Layer 7 of a small transformer language model trained on English Wikipedia (23 layers, counted from 0, width 64). Numbers have three digits each and are written without spaces.
A neuron adds its activation times its output weights to the MLP's output. To switch it off is to set its activation to zero at one token and run the rest of the model.
A neuron's activation on a vector x is SiLU(weights . x + bias), where the dot is the dot product.

Input weights of the MLP neurons that the questions are about. A number n stands for (n - 500) times 0.00088.
n14 (bias -0.034): 645336433605722510406500540520604609337274368733565427413547696702463563583347589604541327276229323619637462643886527371529556500505333356232473695274616330411597304547238574674656498441827616
n23 (bias -0.019): 370596579457422470591738772572412202462352378522566536410291610518201484332553373545645520471683495347698657484497470533248523478533581709455354455672548520944421757429537713433520684315601607
n37 (bias -0.036): 454439432656573401630075417515444370331360606809298443698291542642385692724348545326517281437280392678543711448647646599693271425342574560257580521514886507479365603637480491483560601522215665
n61 (bias -0.025): 464683537587551825499463546214526579568393494538831800779460429581079497739591355447490674494387391705374271527428422534555288491380180283490345526511452350312564335528741489516626270529769536
n76 (bias -0.030): 656325246386438828562977658299428488513464382482701621717366498420528513540632537478560548372420284552759157501522521269431458530330783325709439490511590430378467658771432617434370547532590703
n109 (bias -0.023): 442537614576512457548630394499395504607550611711473297746500445606230641554566575554547584551749441550532496669464442500716468329221553348436510486475403513581401481335430456198341346562621470
n137 (bias -0.037): 551394542580660401398570528445434267649470191620537525511382539499394279756307292648595332417521566436424478234661500522583613636343440528658760703408544353639566619907496397866614404597438464
n138 (bias -0.024): 379676406788713649475742486421602257537599245431657442347374582214502467642518309570542646449555491407594629408660526465500395512345662576783455200392536163807470400717491551508265486368718571
n171 (bias -0.013): 440542674471408576740416493650565243417598278501331508353671525508503442714727484451310562566463749644366335665464203422609381467339584555464393702632492467481493539328448728606257525374424643
n180 (bias -0.013): 732616654410621338522519559625131554553481522382438368429574398746694206336464429360465786674584702630503302562616568580600480408566516436422493630477372765458458461524394474400483278346562608
n201 (bias -0.023): 727560311597374437390517537375434542534443423500511461758318566624128611761316330558601552760501714464689393303496425552375418363288666505614621402621498496587552585596446335670705430644558520
n219 (bias -0.030): 478645500586542504397448542398448336427421333349555593561472410439504469629540268605476812688660525583389387524453611536640203391415348624662457494570778522512191513490546538721310427382645721
n263 (bias -0.040): 633233546732592577397463601475383466516625604475580546590542483356255402725496466303609550171480577399453343435438375497524475462507572482762518483372390569497509624507561596555378297485582697
n269 (bias -0.030): 493879508403603281611266293446404582564393614697597443608341229572378335561787398437499730552640500554540278537493623473302600505283407638540669590378415712280592607471404509486622255414410511
n273 (bias -0.028): 471604814633459518479524593138402386530426507619358468455421522699569330607577515289602690753646332491569384596563671467155579583482728600707372406922397385629566481337448372529395439545356344
n311 (bias -0.023): 724568511797311397542570669704373446596299279439428732434628293689445688368761402486598475514525376684465324492375410474248689251315472503458254680473357695514350387493662471493576629686370462

Output weights of the MLP neurons that the questions are about. A number n stands for (n - 500) times 0.00065.
n14: 384390454532245478581278768487474703349498658605555090485697664340267431536308533596181463301542321523715453473451256736530363749292699688643431562311717487306316540613617622532422777680546609
n23: 323614564453594766364476430841614592536660451512550276569548372605459606335377580578314266585516515532515576616638255322365371641313559488367354566520731272315526438515547602819291593456652407
n37: 235551622500443461890481193343426418357454523595353653423613445517858398515645453614461569507398635658454406554422514322511432506798433624649560486528474508408581701404174525459435499330384760
n61: 268351422409973249432397305592460707766632263579534381319305494453678260311620626470541668674711629411632604471243686758330351407402647497526408258487544548504653425558593534559621650327488340
n76: 361167409595453354547809670531478537421571329554680316362241313668552624296261632560405584409485362343657379425323709557863388528609616657466726479510474395355466413485470589733485666565626762
n109: 689650571449461294490478550608353269560429636538473621570610496629378388560282187348372345747525585464617628667551306424625440589412633694574423542320515356561666328616366591519366673380444478
n137: 217225670640648727597420642666335293409495227801713444510339528582463537710555332556526470670326251394843460543403520407491315577663281506402646617533479461569310640755485242555674361276477692
n138: 479729226725610611270557460448406271623552520395637413494326720328411390574441315607628950340394335502532584435596610570412365724485644715696609285242509244585551408531580477453546501264587634
n171: 505422210422513409635661341570560574565662450643482693506474531532558303487290472496162553580348304465711761368451514555504372655687471440533556594527433427570746456673567391439614477521374326
n180: 504330281599304684525511588322799605468399424506488494548384663358263798656524571432525227349416321426715720348351386411369335630555496430603507451554529459538549376513734633640581732630481487
n201: 689337457343543522530595552220304438393654324422390501669394641597312640367670435631638569844471654376835575432187200215402427471544636544501516764640601489638320378405464527715326795335473598
n219: 762399428589529482417460798375380040237547436334605651325416435585796600877510565476550573598231221444559563373478643623638476709469573390592465527408590569408420432500437408567433408784449371
n263: 538556733581396590532276672882528568672340388517551492594476171561272726743339530363404587643681624409412585374448374310658488362332734401369307565366524782492442312551477230634434689596411455
n269: 747488433486583234506390663405549845506502491600314404335587497280439412668253499396407493804321307449405450742383710741302560420264664665730442423486788600655383469716614453414447421440440445
n273: 813646364492344615520497764516741488392649552415678234480450490578385591664362378659415588373600380266505372454611490439459495440478731816499414722249522577469099333283479662313474535834432439
n311: 372552182589448514444323629407368490419352768580553472641501388453462626523479623337608415082512561571566592374236553399576673643515734384680529620423653535363275413513505806460493686408586590

Each question names a token from some text and the token that comes next. It shows the vector x that enters the MLP there. A number n stands for (n - 500) times 0.0092.

Then comes g, the gradient of the next token's log-probability with respect to the MLP's output, scaled to length 1. A neuron's effect is roughly proportional to its activation times (output weights . g). A number n stands for (n - 500) times 0.0011.

" he", then " was"
x: 390264303470448605320439448454548508503576360405359363434748686498669653244550577530367533534566590542375531499394456521556488715623499562622563525540288434638625632539410664254454542390574539
g: 333625340377485303606560491516613464317480468210553766660506626319555323553641592577457589584361571600578543608540449624396429758500433366461575466591569261512598481415382409460522600427458567
Which two neurons, each switched off alone, lower its probability most, in order? n171, n273

"ke", then " St"
x: 556350316365440618265382436631733461689753390443391527465640483429743575178495476388406610487288485563495542516389489550556540655522473654557558620474467451488566517448566528219451635559561435
g: 420289608473591439526438394419462611543499404747550623537518449490679469313491685426466488629631536337552423277540414363423595417440605412626743351501590356358738428605567585683308443413477585
Which neuron, switched off, raises the next token's probability most? n61

" fe", then "ud"
x: 541415319460219719334483348596600428511568480433304444422738540338597589311360576406256525593577431578392532577383645539399589697579674564475551562410536405569601622584570580367515547477568420
g: 552399538483609518589210468524567621418487452416636413388362395395473682440591645525414531329731398363680681312534638527404390349438419390530605787447603449440628599664509427473404513670443485
Switching off which neuron hurts the next token most? n109

" Detroit", then ","
x: 610382426229446678346368453531590475680697546517265459461605470353765453273430620479362461593422346375500618617418516490581469543454505568423566415494410387487752537436499558480578563698704557
g: 552579380526347444282551760306577619552249377363414487580601601428566491517523358426432203667459564625386633514543465522665620636471448461438556637622471283711470460338634535455535477555527525
Which neuron, switched off, raises the next token's probability most? n180

" (", then "1974"
x: 350470305424498715316499422622639397418606440494492324511675475517562467155378641586411422387551674495522459578456570642595696595442339491619532488547302384527572481355649693493569513362553584
g: 497602712370487564445519592459515459362473548423628398322659541458591295662399586464708713458374481459499495468650489429498598435418518562402486527432282447390313689255311617507535768579522658
Switching off which neuron hurts the next token most? n61

"ic", then "ci"
x: 553420305299417704441358377578673493633729493427303521465636435423611387124389597453355499609437469513525534635402516703525513629609544547595484522427449457644698542474449558360319599614433538
g: 441415265476433416624600119456532338503370539295481423727602341693540654585484484454369463469642541508524416507403626539586462546445549675533669523349485504680423545737599396488549572456371556
Switching off which neuron hurts the next token most? n23

" of", then " Sz"
x: 482346382407569835362287404562598413526646508471410572440565359505553546123413526498418539567551644495494532471429527542459574691538495386629558570504451440397721455380654685258377463599511595
g: 410541672369647457587633498563578575500505339448472444461529519701629447555283455300466299358693609336623453505454497462436569566464437466360589304517516619487514654761604370534458407653208636
Switching off which neuron hurts the next token most? n138

",", then " Michigan"
x: 397310240332496589357355480460647344618657507492347499529586578447656525211445541571455610423379456541580637692471541500506614533530327473738522460440426429391713477409551666280585586629554616
g: 635661429513243515428411579550681447390464236654546487231480613519422383542408483706562586716524450557569398511589495356503426669597634435522581426536410358344627555471454465560463445275750522
Switching off which neuron hurts the next token most? n311

"uri", then "alis"
x: 656447255427269688408492304718655389547771490522452467500593371528581519379510341411362473553376574426346510580403594454608593691645434491595566454424429369594566594375665466355606635571451483
g: 504603421717441586438205545434495421523521607493566513248362355614478352376661598762356669658435652683403465538585391443588573417618580426454533574306511403581660527427325467485392517509605408
Switching off which neuron hurts the next token most? n180

".", then "ed"
x: 494454382315439766430484403474676394476680545362395536452605441443561545245376439491368628453571651415456744521372417684510598601574480524704600629560377386429624558311512611222444607548461492
g: 347514406681349516370680373512405384635387654525569678643486498637440494613505591495438627706576685390273442684429352462445668433685439507401589697326542318520393463509411474540500392344538418
Switching off which neuron hurts the next token most? n180

"idan", then "t"
x: 656399295371361620324531238717588422601759500529342640493511397427552509347448499410258494640378570507453662538365463516629535684622468553477506509493455377649509558415574515294471598690575485
g: 656403533539357428250407560610644616458576308558511408337480438433395546489571576410780541467499452539594636398527461533638523800570511631527396625719471402426255492623310445421522395364403605
Switching off which neuron hurts the next token most? n37

"ul", then "ce"
x: 570448267331310644448412335607670417557858478508393432530556432483764584167448415441328527584328563466453525546370497585530567648656618533516483504483482467575689482436521589336415538615499521
g: 460494437337596497540725039569399404485493484399372562503480516479532657710450389372430354485458567482440447465364671429621582533481411594525648537627449427457459435582833386535557652517602577
Switching off which neuron hurts the next token most? n273

"=", then "Career"
x: 513376481599573717260386250625686431446600566462430530455428465341573554268449493453500539470548594605486524317370380580489648710608426546462492480484420401373397702421414719425588466773591585
g: 548516338633224503603504553715715557339548475616620406463580682726441632568606528295363605479442419587512424606544511358360434481371354445458506344594464405610375331538296625533458539703497498
Which two neurons, each switched off alone, lower its probability most, in order? n61, n263

" overall", then " product"
x: 551397241395336725244325486459448456439663536379342602499623539383654500136487655433459530607531447594452635526314478542498645571509555492641511699459404426559679635478540527369535511635504515
g: 476618351505625475691560244519585339507426792527356514542600277395465623437547593324323478469443555394662582591711423563428751504399435493443345383468592482630465522533435453432468473763554441
Which two neurons, each switched off alone, lower its probability most, in order? n137, n201

",", then " according"
x: 286352290409630617378434416550555494439530422492429436577592543448621553023557553620485497394465656489613492547535616546478512647491346467510607553562252464491690552326590706370505544474560643
g: 498518231706326346612604650212388469579466688424346523632483567393532398520606490700520487547547631642496580541561562572503409557548341570570327327598381448582477703372348431386413519392584622
Switching off which neuron hurts the next token most? n263

"ola", then " p"
x: 664375348322403672453408233548581456636691435372345603544614380445578474255413574415287544566342555473529531437512498561652553750450407535456582584465531462678557588392548537297484669674572472
g: 492255747504495494503421714347250581506678520403502414457345534674562452385559577505588524388688566499607612491397633349378682435570468331602305638368479627433539529531421349471515497734470412
Switching off which neuron hurts the next token most? n138

" was", then " an"
x: 495204233460645610306389471531494534626669276367442372488646534476587639243466635585560566529554601489587463543370511472621546655480383458659542486525349217507517660495493624452404559455545618
g: 583473341475540523660529393515380604544455737314693450656306413324694362513564595557557506495578527525493480517428538609686313534336390469531654552596642294407580255394539416456478717521474316
Which two neurons, each switched off alone, lower its probability most, in order? n76, n138

"ida", then "y"
x: 638349330387410721352554420730666433591614480365314430485698471380466585416361486443298454643385387629450701554587588473473455705564547569529440467480539533538562502241445537357450661692488510
g: 603396469335668468435612622563388460671580532761348470344643529431530397512644627541638410516334501516420662625443605483392544413529647495681363339440342198487489621439451595490331423363539656
Switching off which neuron hurts the next token most? n263

" (", then "2005"
x: 347469274379483745325502399580643410403605470498490294497693492508580466173392625575456418415567687501515450563500550659550667615470348505611577493547314369515533487321643666474584540386583548
g: 511626558410593561349582588524463495417556535381566528370499404495587386653484599447694533395431370468519440451642519319465577556647484611378467418444238380354429625273341454616629798641436790
Which two neurons, each switched off alone, lower its probability most, in order? n269, n61

"ca", then "ke"
x: 602401409332379647334360325657795471592652499447355581540656484406576514203319507383301549594377516533456556585335476505549570736530466545610566639437464471569593518430564535252421603593515548
g: 406561333496556509829611401649677552501307385443550441648610462583587661619375444490081363381584580342470427598620472656427423460409450579523552380469587381507473595616539429465590553474458399
Switching off which neuron hurts the next token most? n201

" C", then "ina"
x: 600319370398457849423446410430636464586678614517318572493550548431582527148420617544299504607495644395359456344560502509536438614501504589358601393354532455585607610431586641372647511547504391
g: 402507420533543411501628653782445513752610504489488759604555545620522378507643409504307429621401460652295538612508523537314408406550296327449569397520408391548655445485433669314404563410354574
Which two neurons, each switched off alone, lower its probability most, in order? n14, n273

"ood", then " Fe"
x: 628366258358413687304407383565518398663772460442419625534629495473711486138578561438505517580328586548579461390520418599580519620516481684515554504446393341559654526458468597312326580545517504
g: 493532787177737510594509445433627549362669537618380517621447394458468406466378574332477621577552492452494570358399597254485522317563430231439563558519599654462543483412535544488450708443653536
Switching off which neuron hurts the next token most? n14

" pro", then "sa"
x: 476417308497292810344526298499592325555649513394381381423684454321540503238385536416324524447607522547424479512436657570566618596514431567516618606497387463622654629554639634388438540594557519
g: 563519478552432495351460258677745559473313411543482546495583311745455438600391756597401643702546472577331388484534385513518504442451652588425662465460406391618326575585409433554567469262419616
Switching off which neuron hurts the next token most? n180

" |", then " Title"
x: 535330227143685740350531445491599502587633422499378525527580572466642557192413542440476442422510566561504546511278490447510644637583344504639477497420511455447618497379530631359645567664466590
g: 367535477563803517558639364418314593513455640153543538512597624364413477505554746453583493596411353659377456465573437522487412434504607674573447409346419509646583427486276552435584710392456476
Switching off which neuron hurts the next token most? n137

" un", then " l"
x: 557334261413367731336392347529629329588722553402363534449585582418504588277483756424382441605575572433510495512489625527442550650460427501532693568389605304571418595612431616403539594609410418
g: 550440596465565511478561473384248653504765499470404478410395556570553472429580361386570601409394456499671678472290609253501498556531546434504533632426348508566695484617678231502280616712511432
Switching off which neuron hurts the next token most? n273

" 2010", then " at"
x: 548304373302432563264460490414552524516650563380370592500578659424607300245298583388480476592425534559298689578341480497567582570495638538605556481464291453595651660368574528414555583704605628
g: 471409485705342486382610344548394521628628383442645600426563668391655366524477621503491358748416565340714403541627503593505607624330500407672444317662400381645571460521347366560411415529475335
Switching off which neuron hurts the next token most? n311

" to", then " Chicago"
x: 451272186498581762285387407427523569508486348543541412557504552538559683179386513504418607460497562562464505492306550516663628618667582492621596581520412349422681430425669589344424495569513520
g: 563659430453358416367435452525457455533668605646742598463330420534673530534509487385554462270388503383512380456449441362430534556514517482421522330392721585411480454212595593764643494717668578
Which neuron, switched off, raises the next token's probability most? n311

".", then " Vi"
x: 385385354301613734394470416479588448434541449418379511580576474391559611086446570596424601348524692505461550507413500628475577653558384521530556584622299396465649601379549693312434587508585643
g: 421509663484508523636311351807495518453641440444656531593466415643434596478695516393505454395445355396539343538537440346425446521400669249550634663306627489478655427538531676573468529602284348
Switching off which neuron hurts the next token most? n23

" and", then " conc"
x: 392259341379551743241445359507567465518534519454353497606617458535562626144481559435458519512459618553429511579526494551497553623569472425724476513501427465485718593432519753209358525566554608
g: 364339290786503415502524742367486510540276452482382351495558540349607594550486441700502422381760546508637604383399696442551520464585633557603315418526299465410518652569503489473514607362473584
Which neuron, switched off, raises the next token's probability most? n311

"'", then "in"
x: 562383346328609808296312423458675488531547363484372600430625532531522446275468718435416681616414507499523505392462475589640595694554504559607514642427408293524466548466415625241433593565431531
g: 321577309509371384706603521618644387492472648634382611688539522461676558373424574490400558697406669585540528450430342589424293344447404463450687583382607586441398625642611497369559321373382427
Switching off which neuron hurts the next token most? n171

" |", then " Special"
x: 503357235172629736346554453514634511590592438461383511527591542469639572116435540416469437369528566600521548520307521478469649622535354510589502560444455460464632525341571674353603548621473633
g: 586510580420648597607369395520545454333389503512536465270327557460284521460677754666609619602443419548469504679635456531545471477442584427648279598493421219605473473482346567540346388474750494
Switching off which neuron hurts the next token most? n171

"ast", then "e"
x: 657434263438467615339420432708710367524769481481347638608612470390626453171502582443299523562347416489435620544460489545508504654535572600570526577485390312559569573443509448303477576727465430
g: 498409408426375491379747458612476564576436608768528581547683579541534591448378489334446534628421588418282419656369378357509736502576524525503597505294435366655338542492704504583486497254354555
Which neuron, switched off, raises the next token's probability most? n109

"1990", then " ("
x: 512439361316406630301355446620602564468597489426356565474582569451522290155409542446453468575398521488338618647352498504564683603650499470602599476571221416651662600371577561445472576627602672
g: 463392357532593627521287499471656601528260460429593610642372691451408571749296385568487641371457422630383525547579514552459569446574538531327763394354432473516433612547481214630420476648530515
Which neuron, switched off, raises the next token's probability most? n138

"=", then "W"
x: 529374490608575728258405224613679422459606599449439509458468458357590540295432494451483530494541601601496521309333380570488645699616389543491486473484421411367408699403396732462576484739587579
g: 437619364584196515565404569451785276374558584549579488409589582594396420391534744612389597420510646533581375593508494601439587370491321430506717491528608319341296476617431507506548589466607396
Which neuron, switched off, raises the next token's probability most? n263

" (", then "1990"
x: 355456274401487754345481393593616419413599449486473312489682510503564468162384615563457417433597702487536446581459575639555672595474350490616560511539294383519564497312643685465591557378547560
g: 453553658437451497399556461594407442419507571480674445418611503513565443677468512392633652389349392407535422396647546317383626540577539634374508341476285453353446598245374606615660777607438750
Which two neurons, each switched off alone, lower its probability most, in order? n269, n61

" (", then "1981"
x: 450435235312400781360487422523651396502604476533513340537656482540607366290329732513444482457554677559496431514442528654532734653483354509622501467409388328445468439408673615405583604523542554
g: 492559606501464483496537570493491517485386567533590337339574438394668470780459474526630589368332389496441682500617508274472533412569437633407421430543317459354490577173368628585566815622489646
Which two neurons, each switched off alone, lower its probability most, in order? n269, n61

".", then " 1987"
x: 452418373289469787419448399462659373472592532399430519464596471416575534225418520491392610433553649495436620597280433668434617661572444518683566624570316406448675546350497631215504604560511600
g: 265405498550686606534512224575443343603683663511554504572366372406514721519519372453668571492486387556672355415663753338474565468470431394599480334509341477410520414583656668499590432470386496
Which neuron, switched off, raises the next token's probability most? n138

",", then " dedicated"
x: 378323280375449521373406428433703446553605517447474440545586526397595582097461546489433493475503627565608590613454571532456593636533417407690563491549339429422798476332622693278492503568570630
g: 341353451605691394578581528378384760639217540378365478538493523447515511484711628537531573446492600619635564410494431555554513536572373474580312481607455391603342709586230466409378613368411637
Switching off which neuron hurts the next token most? n273

" of", then " B"
x: 510292405444654803347278405566589397505621458487442543481533402517491554138462474535413522531533594508512561444445492544426575755486491402614597560480404350400679521510685692236398478665510561
g: 444552748308742383544584455502580746588579426608549667429264281484520472568488520374737581297483528428622457455435502363492547429393387329503536580579737523329492586502498460506514526395298569
Which two neurons, each switched off alone, lower its probability most, in order? n14, n273

" -", then "-"
x: 583313362290605759297297356513654431631549558425266583524569548520644426223470581519443506438517508437550610538363535628549513672467287492627592608421592479422524614406490485267672535622494539
g: 468482600620582330623450435516624378717482729508576417555452509775463513625544532207196462456574458344490342472493548308570512382556502557665372590629689489407414689508382410507468513510398424
Which neuron, switched off, raises the next token's probability most? n263